Layer 3 of a small transformer language model trained on English Wikipedia (15 layers, counted from 0, width 128).
A neuron's activation on a vector x is GELU(weights . x + bias), where the dot is the dot product.
The model reads these tokens: "lect" "ion" " r" "u" "le" ".\n\n"

The vector x that enters this layer's MLP at each token. A number n stands for (n - 128) times 0.031.
0 "lect": 151, 148, 124, 87, 141, 124, 122, 84, 211, 117, 156, 105, 231, 153, 71, 169, 111, 139, 161, 115, 111, 164, 86, 108, 89, 133, 97, 115, 170, 181, 75, 170, 162, 102, 104, 150, 107, 165, 153, 103, 78, 145, 142, 151, 173, 130, 133, 93, 109, 130, 135, 129, 175, 164, 91, 168, 149, 135, 136, 155, 111, 117, 182, 137, 82, 73, 83, 150, 165, 134, 132, 158, 166, 147, 140, 130, 136, 88, 110, 89, 128, 167, 149, 62, 124, 108, 96, 76, 120, 157, 108, 107, 88, 61, 154, 144, 55, 124, 96, 99, 135, 98, 122, 93, 203, 89, 122, 85, 119, 179, 81, 147, 153, 71, 139, 135, 117, 91, 138, 108, 143, 74, 88, 122, 155, 154, 166, 183
1 "ion": 143, 138, 140, 93, 113, 108, 142, 128, 199, 213, 156, 90, 206, 160, 49, 141, 105, 120, 145, 134, 102, 153, 79, 144, 63, 175, 116, 129, 158, 187, 114, 166, 203, 71, 106, 168, 138, 164, 135, 78, 70, 138, 148, 133, 157, 128, 138, 96, 103, 159, 138, 112, 136, 171, 57, 156, 160, 165, 140, 123, 127, 136, 200, 102, 80, 118, 83, 134, 156, 81, 144, 144, 137, 107, 64, 134, 129, 133, 131, 135, 136, 172, 171, 65, 84, 74, 132, 99, 130, 92, 116, 84, 83, 53, 109, 138, 28, 150, 95, 90, 100, 122, 133, 132, 165, 130, 135, 114, 176, 143, 127, 157, 148, 136, 173, 97, 98, 115, 132, 161, 144, 112, 63, 118, 191, 111, 139, 206
2 " r": 137, 130, 104, 69, 100, 77, 158, 119, 185, 192, 134, 93, 178, 143, 81, 156, 82, 113, 153, 125, 112, 176, 73, 94, 103, 156, 142, 145, 139, 187, 82, 183, 159, 88, 112, 106, 147, 202, 133, 107, 51, 133, 185, 161, 205, 169, 115, 170, 143, 157, 120, 130, 169, 135, 66, 187, 180, 150, 129, 110, 156, 134, 183, 81, 48, 111, 72, 148, 140, 103, 162, 148, 146, 161, 75, 108, 138, 106, 92, 135, 124, 164, 124, 61, 144, 60, 99, 115, 128, 187, 130, 75, 78, 68, 95, 131, 62, 180, 75, 119, 110, 106, 139, 154, 170, 105, 176, 136, 176, 161, 80, 164, 124, 133, 178, 156, 113, 78, 132, 79, 106, 75, 83, 123, 144, 123, 148, 179
3 "u": 127, 111, 135, 83, 129, 86, 135, 144, 183, 223, 143, 76, 173, 157, 83, 151, 97, 142, 198, 112, 121, 154, 85, 108, 120, 165, 136, 118, 135, 187, 139, 201, 211, 124, 77, 127, 87, 155, 123, 78, 35, 79, 133, 120, 176, 163, 119, 145, 127, 186, 115, 105, 159, 177, 110, 186, 151, 153, 105, 77, 150, 101, 194, 103, 124, 97, 71, 171, 106, 116, 153, 173, 127, 114, 114, 155, 117, 135, 148, 127, 128, 148, 165, 48, 89, 72, 140, 64, 88, 146, 114, 72, 82, 17, 102, 142, 72, 159, 143, 82, 114, 134, 133, 139, 135, 119, 127, 125, 132, 194, 55, 173, 148, 107, 200, 125, 110, 85, 128, 162, 128, 136, 62, 143, 155, 107, 130, 201
4 "le": 150, 108, 115, 89, 104, 91, 169, 120, 176, 203, 137, 73, 163, 144, 68, 150, 114, 111, 160, 133, 86, 134, 79, 110, 100, 144, 133, 130, 141, 182, 119, 184, 182, 80, 161, 155, 155, 168, 137, 99, 84, 109, 165, 120, 174, 138, 135, 147, 115, 162, 115, 165, 184, 170, 63, 212, 185, 107, 139, 91, 144, 124, 192, 75, 74, 101, 81, 141, 138, 116, 174, 166, 142, 132, 71, 143, 148, 148, 150, 128, 117, 163, 169, 41, 88, 82, 135, 91, 125, 104, 111, 63, 62, 52, 140, 162, 59, 186, 132, 101, 105, 125, 153, 158, 144, 124, 122, 90, 163, 167, 58, 174, 129, 75, 174, 92, 101, 100, 148, 123, 97, 89, 60, 140, 207, 142, 145, 186
5 ".\n\n": 119, 137, 147, 95, 123, 106, 121, 126, 203, 153, 142, 86, 247, 135, 75, 151, 96, 128, 181, 130, 106, 158, 79, 96, 82, 161, 142, 112, 141, 180, 93, 207, 171, 97, 97, 107, 146, 158, 123, 110, 63, 117, 140, 119, 198, 181, 131, 155, 125, 161, 99, 108, 142, 163, 114, 164, 142, 131, 104, 101, 119, 126, 227, 94, 96, 107, 94, 164, 129, 112, 115, 149, 126, 118, 107, 132, 181, 129, 111, 118, 122, 165, 124, 29, 99, 73, 80, 106, 138, 128, 94, 104, 72, 81, 115, 134, 60, 159, 109, 125, 99, 146, 132, 118, 170, 114, 156, 142, 164, 164, 67, 149, 149, 101, 154, 123, 137, 84, 172, 97, 147, 83, 101, 136, 178, 115, 152, 208

Each question shows the input weights of one neuron of the MLP. A number n stands for (n - 128) times 0.0049.

n441 (bias -0.060): 96, 149, 91, 63, 150, 134, 93, 106, 114, 122, 86, 114, 148, 123, 136, 137, 111, 158, 166, 154, 149, 92, 180, 145, 189, 114, 155, 110, 90, 111, 144, 124, 128, 90, 138, 158, 159, 108, 127, 124, 138, 109, 182, 126, 161, 118, 126, 116, 125, 143, 123, 143, 124, 133, 136, 120, 134, 147, 96, 118, 134, 77, 159, 127, 147, 124, 174, 146, 110, 163, 145, 92, 182, 114, 81, 80, 166, 140, 105, 162, 103, 101, 166, 187, 162, 74, 138, 127, 151, 111, 105, 104, 146, 96, 177, 124, 149, 160, 55, 91, 95, 112, 152, 72, 138, 85, 112, 141, 100, 167, 176, 149, 139, 108, 73, 120, 161, 158, 119, 137, 126, 121, 78, 119, 124, 177, 111, 133
On which two tokens does it fire most, strongest first? 0 "lect", 4 "le"

n421 (bias -0.208): 215, 149, 124, 66, 117, 97, 170, 153, 136, 155, 119, 136, 135, 89, 152, 124, 140, 120, 143, 131, 176, 75, 150, 131, 167, 125, 140, 112, 138, 90, 146, 153, 107, 116, 104, 206, 148, 155, 74, 133, 152, 98, 166, 178, 88, 129, 134, 124, 166, 121, 73, 126, 140, 82, 119, 142, 149, 159, 130, 117, 124, 106, 86, 130, 115, 150, 145, 85, 126, 148, 142, 127, 108, 108, 131, 88, 93, 137, 116, 152, 131, 161, 111, 102, 100, 147, 140, 151, 109, 182, 86, 130, 168, 150, 110, 142, 113, 131, 114, 116, 145, 122, 120, 98, 134, 117, 112, 112, 118, 96, 167, 173, 152, 46, 67, 152, 116, 78, 134, 130, 109, 126, 140, 97, 179, 80, 154, 154
On which two tokens does it fire most, strongest first? 2 " r", 4 "le"

n19 (bias -0.102): 140, 122, 127, 92, 90, 97, 139, 98, 196, 116, 167, 157, 132, 129, 145, 100, 139, 137, 171, 123, 182, 121, 124, 136, 92, 119, 158, 94, 128, 122, 84, 131, 118, 131, 110, 125, 171, 138, 96, 153, 148, 103, 103, 142, 110, 154, 103, 124, 122, 145, 130, 129, 85, 146, 138, 127, 135, 137, 159, 125, 124, 139, 120, 133, 127, 157, 119, 121, 108, 159, 131, 94, 150, 128, 158, 102, 134, 94, 158, 96, 88, 119, 114, 105, 188, 151, 138, 92, 161, 170, 105, 87, 151, 131, 118, 129, 138, 120, 119, 140, 122, 153, 146, 181, 103, 96, 134, 176, 116, 136, 124, 132, 138, 130, 113, 110, 127, 121, 118, 142, 139, 94, 124, 133, 95, 112, 133, 143
Its three highest activations, in order, are on tokens 2 " r", 5 ".\n\n", 0 "lect"

n386 (bias -0.128): 81, 124, 169, 170, 128, 123, 115, 165, 158, 145, 174, 157, 120, 170, 107, 90, 111, 122, 68, 140, 149, 164, 162, 134, 131, 145, 113, 123, 150, 119, 91, 109, 130, 122, 126, 149, 87, 133, 192, 142, 141, 158, 91, 112, 112, 110, 124, 75, 155, 114, 150, 122, 165, 128, 165, 114, 123, 128, 145, 122, 115, 122, 152, 85, 139, 154, 138, 119, 146, 140, 127, 143, 159, 118, 120, 156, 136, 176, 143, 130, 175, 131, 97, 92, 139, 131, 149, 156, 134, 121, 116, 128, 88, 151, 82, 91, 134, 126, 83, 110, 72, 130, 171, 155, 124, 113, 103, 129, 152, 134, 142, 87, 131, 96, 118, 103, 154, 91, 116, 98, 122, 137, 123, 206, 135, 115, 106, 108
Which token does this neuron like most? 1 "ion"

n33 (bias -0.148): 127, 122, 153, 70, 127, 130, 121, 137, 72, 73, 173, 117, 105, 113, 102, 131, 141, 98, 120, 124, 205, 115, 131, 184, 130, 90, 157, 117, 117, 147, 117, 143, 88, 148, 154, 131, 156, 81, 83, 114, 165, 145, 110, 105, 145, 117, 129, 74, 178, 89, 53, 146, 150, 144, 130, 189, 158, 117, 189, 101, 83, 110, 136, 85, 146, 124, 107, 95, 125, 164, 186, 162, 146, 116, 122, 156, 105, 138, 127, 104, 157, 141, 162, 66, 126, 173, 117, 137, 127, 127, 99, 153, 143, 88, 93, 128, 157, 118, 142, 86, 131, 114, 167, 148, 155, 198, 97, 155, 167, 151, 126, 115, 97, 149, 122, 135, 116, 100, 117, 194, 117, 156, 84, 42, 115, 106, 182, 119
On which token does it fire most, and how strongly? 4 "le", at about 1.1

n382 (bias -0.065): 98, 100, 135, 127, 147, 139, 136, 115, 154, 115, 164, 117, 137, 159, 113, 130, 107, 70, 150, 136, 74, 128, 125, 110, 109, 125, 171, 70, 105, 136, 160, 119, 127, 98, 100, 141, 166, 124, 111, 134, 101, 122, 168, 131, 80, 124, 126, 106, 101, 181, 135, 78, 85, 189, 145, 112, 107, 158, 108, 114, 121, 157, 78, 116, 134, 142, 138, 143, 123, 90, 121, 125, 159, 129, 145, 112, 129, 79, 130, 149, 86, 121, 96, 121, 117, 129, 93, 87, 155, 186, 74, 111, 171, 110, 146, 135, 192, 183, 127, 179, 86, 114, 120, 132, 129, 91, 123, 142, 143, 135, 130, 99, 140, 189, 98, 153, 163, 146, 123, 116, 117, 116, 188, 106, 111, 135, 111, 147
On which two tokens does it fire most, strongest first? 5 ".\n\n", 2 " r"

n49 (bias -0.123): 98, 164, 89, 124, 116, 166, 110, 148, 142, 138, 93, 113, 90, 126, 106, 119, 114, 111, 92, 148, 132, 155, 196, 109, 176, 131, 116, 88, 112, 121, 120, 152, 89, 169, 152, 141, 151, 116, 100, 96, 109, 125, 124, 157, 130, 105, 142, 170, 205, 127, 117, 148, 187, 156, 140, 157, 120, 83, 118, 136, 137, 139, 148, 172, 175, 88, 122, 141, 112, 146, 185, 110, 137, 87, 130, 136, 90, 131, 95, 138, 144, 97, 140, 108, 106, 133, 166, 93, 120, 108, 68, 128, 94, 130, 101, 95, 164, 59, 136, 136, 166, 127, 173, 156, 138, 121, 162, 57, 93, 175, 126, 142, 112, 129, 110, 153, 92, 135, 113, 151, 47, 150, 112, 132, 110, 148, 143, 162
On which two tokens does it fire most, strongest first? 3 "u", 4 "le"

n503 (bias -0.110): 109, 138, 167, 152, 127, 105, 104, 72, 64, 114, 163, 98, 119, 110, 99, 141, 110, 152, 125, 177, 115, 192, 100, 120, 133, 109, 130, 169, 82, 165, 128, 90, 101, 99, 112, 145, 127, 162, 106, 183, 176, 110, 130, 113, 134, 135, 150, 139, 142, 116, 137, 152, 60, 137, 130, 106, 97, 135, 161, 126, 93, 88, 110, 141, 101, 143, 137, 139, 171, 96, 86, 167, 113, 109, 120, 150, 108, 112, 150, 148, 113, 127, 150, 70, 159, 129, 109, 105, 147, 112, 141, 154, 140, 87, 113, 97, 132, 139, 123, 75, 155, 86, 164, 91, 155, 180, 126, 116, 126, 152, 134, 120, 91, 118, 124, 163, 151, 102, 130, 151, 164, 141, 170, 159, 158, 106, 167, 67
Which token does this neuron like most? 0 "lect"

n494 (bias -0.160): 129, 109, 130, 112, 150, 175, 155, 160, 161, 121, 75, 135, 110, 114, 126, 118, 114, 102, 117, 80, 122, 161, 127, 134, 148, 149, 155, 134, 137, 92, 170, 87, 117, 157, 103, 116, 145, 157, 85, 62, 126, 138, 94, 164, 170, 138, 145, 110, 158, 98, 142, 161, 73, 134, 89, 137, 171, 152, 170, 167, 94, 162, 106, 149, 89, 119, 100, 137, 70, 163, 142, 157, 158, 95, 151, 156, 139, 141, 131, 110, 150, 103, 117, 134, 199, 126, 146, 108, 165, 140, 92, 90, 113, 142, 140, 216, 127, 140, 163, 112, 115, 174, 108, 181, 135, 128, 72, 132, 81, 142, 116, 146, 162, 114, 141, 76, 142, 140, 162, 114, 119, 73, 131, 84, 116, 154, 126, 83
Which token does this neuron like most? 4 "le"

n100 (bias -0.067): 111, 122, 95, 97, 166, 100, 172, 151, 107, 129, 109, 185, 102, 94, 171, 122, 76, 126, 143, 108, 150, 88, 120, 168, 116, 133, 107, 113, 125, 113, 106, 123, 125, 81, 163, 117, 119, 136, 133, 118, 135, 57, 155, 138, 178, 129, 102, 119, 144, 116, 142, 67, 136, 126, 44, 140, 80, 143, 162, 155, 124, 147, 116, 133, 120, 94, 101, 128, 130, 110, 144, 83, 121, 83, 197, 182, 128, 166, 99, 136, 93, 206, 155, 123, 134, 98, 105, 135, 128, 163, 121, 111, 100, 175, 128, 135, 178, 68, 125, 183, 107, 166, 155, 148, 134, 124, 75, 133, 101, 120, 118, 175, 215, 110, 152, 144, 142, 149, 102, 113, 166, 127, 128, 127, 82, 113, 148, 143
Which token does this neuron like most? 2 " r"

n502 (bias -0.139): 121, 141, 106, 113, 99, 94, 120, 144, 137, 131, 110, 105, 82, 122, 101, 167, 99, 115, 102, 156, 144, 81, 124, 121, 106, 165, 107, 172, 131, 162, 128, 123, 151, 129, 128, 159, 101, 147, 94, 149, 165, 121, 168, 121, 103, 138, 139, 98, 118, 81, 180, 127, 138, 141, 86, 164, 138, 124, 107, 105, 87, 145, 105, 143, 155, 167, 116, 112, 112, 142, 128, 138, 113, 104, 125, 98, 121, 141, 156, 123, 115, 138, 127, 149, 93, 137, 119, 136, 127, 161, 133, 145, 115, 165, 158, 150, 137, 166, 120, 126, 106, 76, 84, 132, 151, 118, 113, 171, 123, 141, 131, 114, 121, 133, 125, 106, 152, 182, 159, 139, 113, 142, 132, 131, 145, 103, 122, 122
Which token does this neuron like most? 1 "ion"

n146 (bias -0.137): 147, 120, 122, 148, 158, 118, 169, 140, 178, 68, 77, 136, 169, 134, 102, 77, 114, 142, 78, 136, 160, 63, 158, 104, 67, 136, 134, 109, 114, 89, 145, 125, 131, 155, 137, 139, 163, 176, 145, 183, 141, 89, 138, 174, 123, 100, 142, 125, 121, 139, 122, 110, 135, 171, 152, 150, 125, 125, 121, 91, 123, 138, 123, 149, 119, 123, 128, 121, 177, 158, 102, 113, 82, 108, 179, 163, 62, 82, 92, 112, 133, 158, 124, 89, 101, 136, 144, 134, 144, 118, 151, 76, 163, 166, 104, 186, 146, 113, 138, 128, 179, 134, 135, 89, 168, 156, 129, 120, 86, 142, 97, 120, 145, 140, 143, 60, 134, 131, 122, 133, 99, 114, 131, 118, 98, 148, 108, 117
On which token does it fire most, and how strongly? 0 "lect", at about 0.4

n281 (bias -0.092): 137, 166, 112, 75, 117, 141, 128, 143, 182, 98, 177, 182, 76, 118, 167, 140, 100, 123, 143, 114, 91, 111, 97, 142, 81, 142, 98, 110, 122, 131, 136, 80, 157, 103, 142, 137, 203, 131, 102, 132, 142, 145, 150, 83, 154, 149, 151, 131, 130, 111, 154, 91, 104, 159, 117, 137, 88, 172, 142, 185, 128, 149, 45, 103, 93, 124, 107, 116, 128, 131, 126, 134, 120, 80, 134, 131, 147, 158, 62, 106, 111, 147, 151, 163, 77, 159, 76, 133, 159, 167, 151, 97, 136, 162, 156, 161, 189, 147, 129, 119, 44, 107, 127, 161, 104, 135, 152, 155, 127, 109, 122, 112, 158, 97, 119, 66, 144, 111, 117, 133, 107, 114, 140, 85, 121, 121, 137, 179
Which token does this neuron like most? 1 "ion"

n437 (bias -0.137): 142, 133, 106, 142, 154, 186, 105, 96, 184, 99, 97, 110, 151, 140, 146, 109, 111, 172, 113, 119, 142, 142, 175, 166, 164, 135, 170, 106, 119, 145, 156, 70, 113, 176, 87, 70, 114, 89, 108, 161, 144, 97, 129, 118, 91, 172, 138, 88, 103, 128, 110, 152, 75, 109, 135, 121, 147, 146, 98, 172, 163, 131, 178, 132, 106, 117, 98, 115, 108, 150, 178, 137, 134, 103, 130, 177, 77, 123, 108, 176, 94, 159, 149, 90, 166, 110, 110, 118, 166, 172, 150, 98, 81, 135, 92, 140, 118, 93, 174, 146, 160, 146, 126, 142, 103, 154, 137, 97, 136, 132, 108, 147, 83, 111, 150, 141, 153, 103, 89, 112, 132, 146, 145, 118, 132, 131, 73, 157
Which token does this neuron like most? 3 "u"

n188 (bias -0.222): 116, 96, 92, 158, 160, 123, 158, 142, 119, 155, 148, 152, 133, 114, 106, 124, 125, 118, 155, 127, 104, 122, 107, 127, 126, 143, 152, 102, 150, 106, 115, 116, 87, 138, 103, 129, 127, 117, 168, 129, 132, 119, 103, 113, 155, 114, 137, 114, 179, 119, 161, 89, 115, 152, 112, 119, 151, 100, 134, 147, 143, 150, 125, 142, 91, 148, 141, 206, 83, 154, 116, 118, 129, 129, 112, 100, 156, 106, 121, 146, 122, 81, 97, 103, 132, 151, 141, 137, 148, 145, 108, 96, 64, 138, 142, 111, 144, 124, 137, 140, 131, 145, 110, 117, 113, 133, 116, 130, 119, 121, 129, 113, 137, 150, 145, 127, 195, 114, 138, 108, 147, 120, 139, 137, 175, 140, 75, 106
Which token does this neuron like most? 5 ".\n\n"

n430 (bias -0.107): 131, 114, 159, 153, 173, 155, 132, 142, 126, 138, 139, 83, 74, 124, 131, 196, 137, 137, 131, 144, 152, 132, 154, 145, 138, 85, 162, 111, 131, 125, 89, 119, 108, 136, 98, 76, 129, 68, 181, 80, 94, 148, 109, 116, 148, 189, 71, 111, 136, 129, 147, 112, 106, 149, 142, 125, 164, 153, 142, 134, 98, 114, 135, 180, 113, 148, 146, 107, 123, 183, 130, 108, 107, 98, 103, 152, 103, 160, 154, 166, 165, 129, 142, 141, 105, 120, 144, 121, 132, 152, 141, 124, 70, 80, 112, 66, 186, 96, 106, 105, 128, 122, 117, 87, 142, 132, 49, 204, 138, 129, 109, 161, 165, 106, 127, 97, 169, 125, 120, 129, 104, 109, 141, 153, 102, 128, 89, 131
On which token does it fire most, and how strongly? 3 "u", at about 1

n134 (bias -0.134): 132, 123, 109, 124, 118, 121, 155, 111, 115, 114, 82, 155, 167, 166, 70, 100, 124, 165, 112, 133, 178, 108, 98, 147, 75, 99, 156, 139, 115, 167, 113, 99, 120, 145, 118, 116, 129, 115, 129, 189, 124, 156, 120, 71, 112, 123, 119, 172, 174, 91, 105, 134, 128, 130, 72, 93, 169, 136, 147, 119, 101, 129, 142, 154, 123, 151, 117, 117, 169, 130, 131, 110, 55, 118, 118, 125, 114, 131, 160, 141, 116, 121, 142, 93, 138, 141, 198, 99, 140, 123, 99, 151, 107, 132, 139, 169, 141, 111, 135, 149, 115, 127, 160, 146, 104, 140, 121, 144, 149, 111, 125, 107, 91, 114, 129, 147, 110, 126, 130, 113, 115, 117, 135, 70, 128, 147, 200, 106
On which two tokens does it fire most, strongest first? 4 "le", 1 "ion"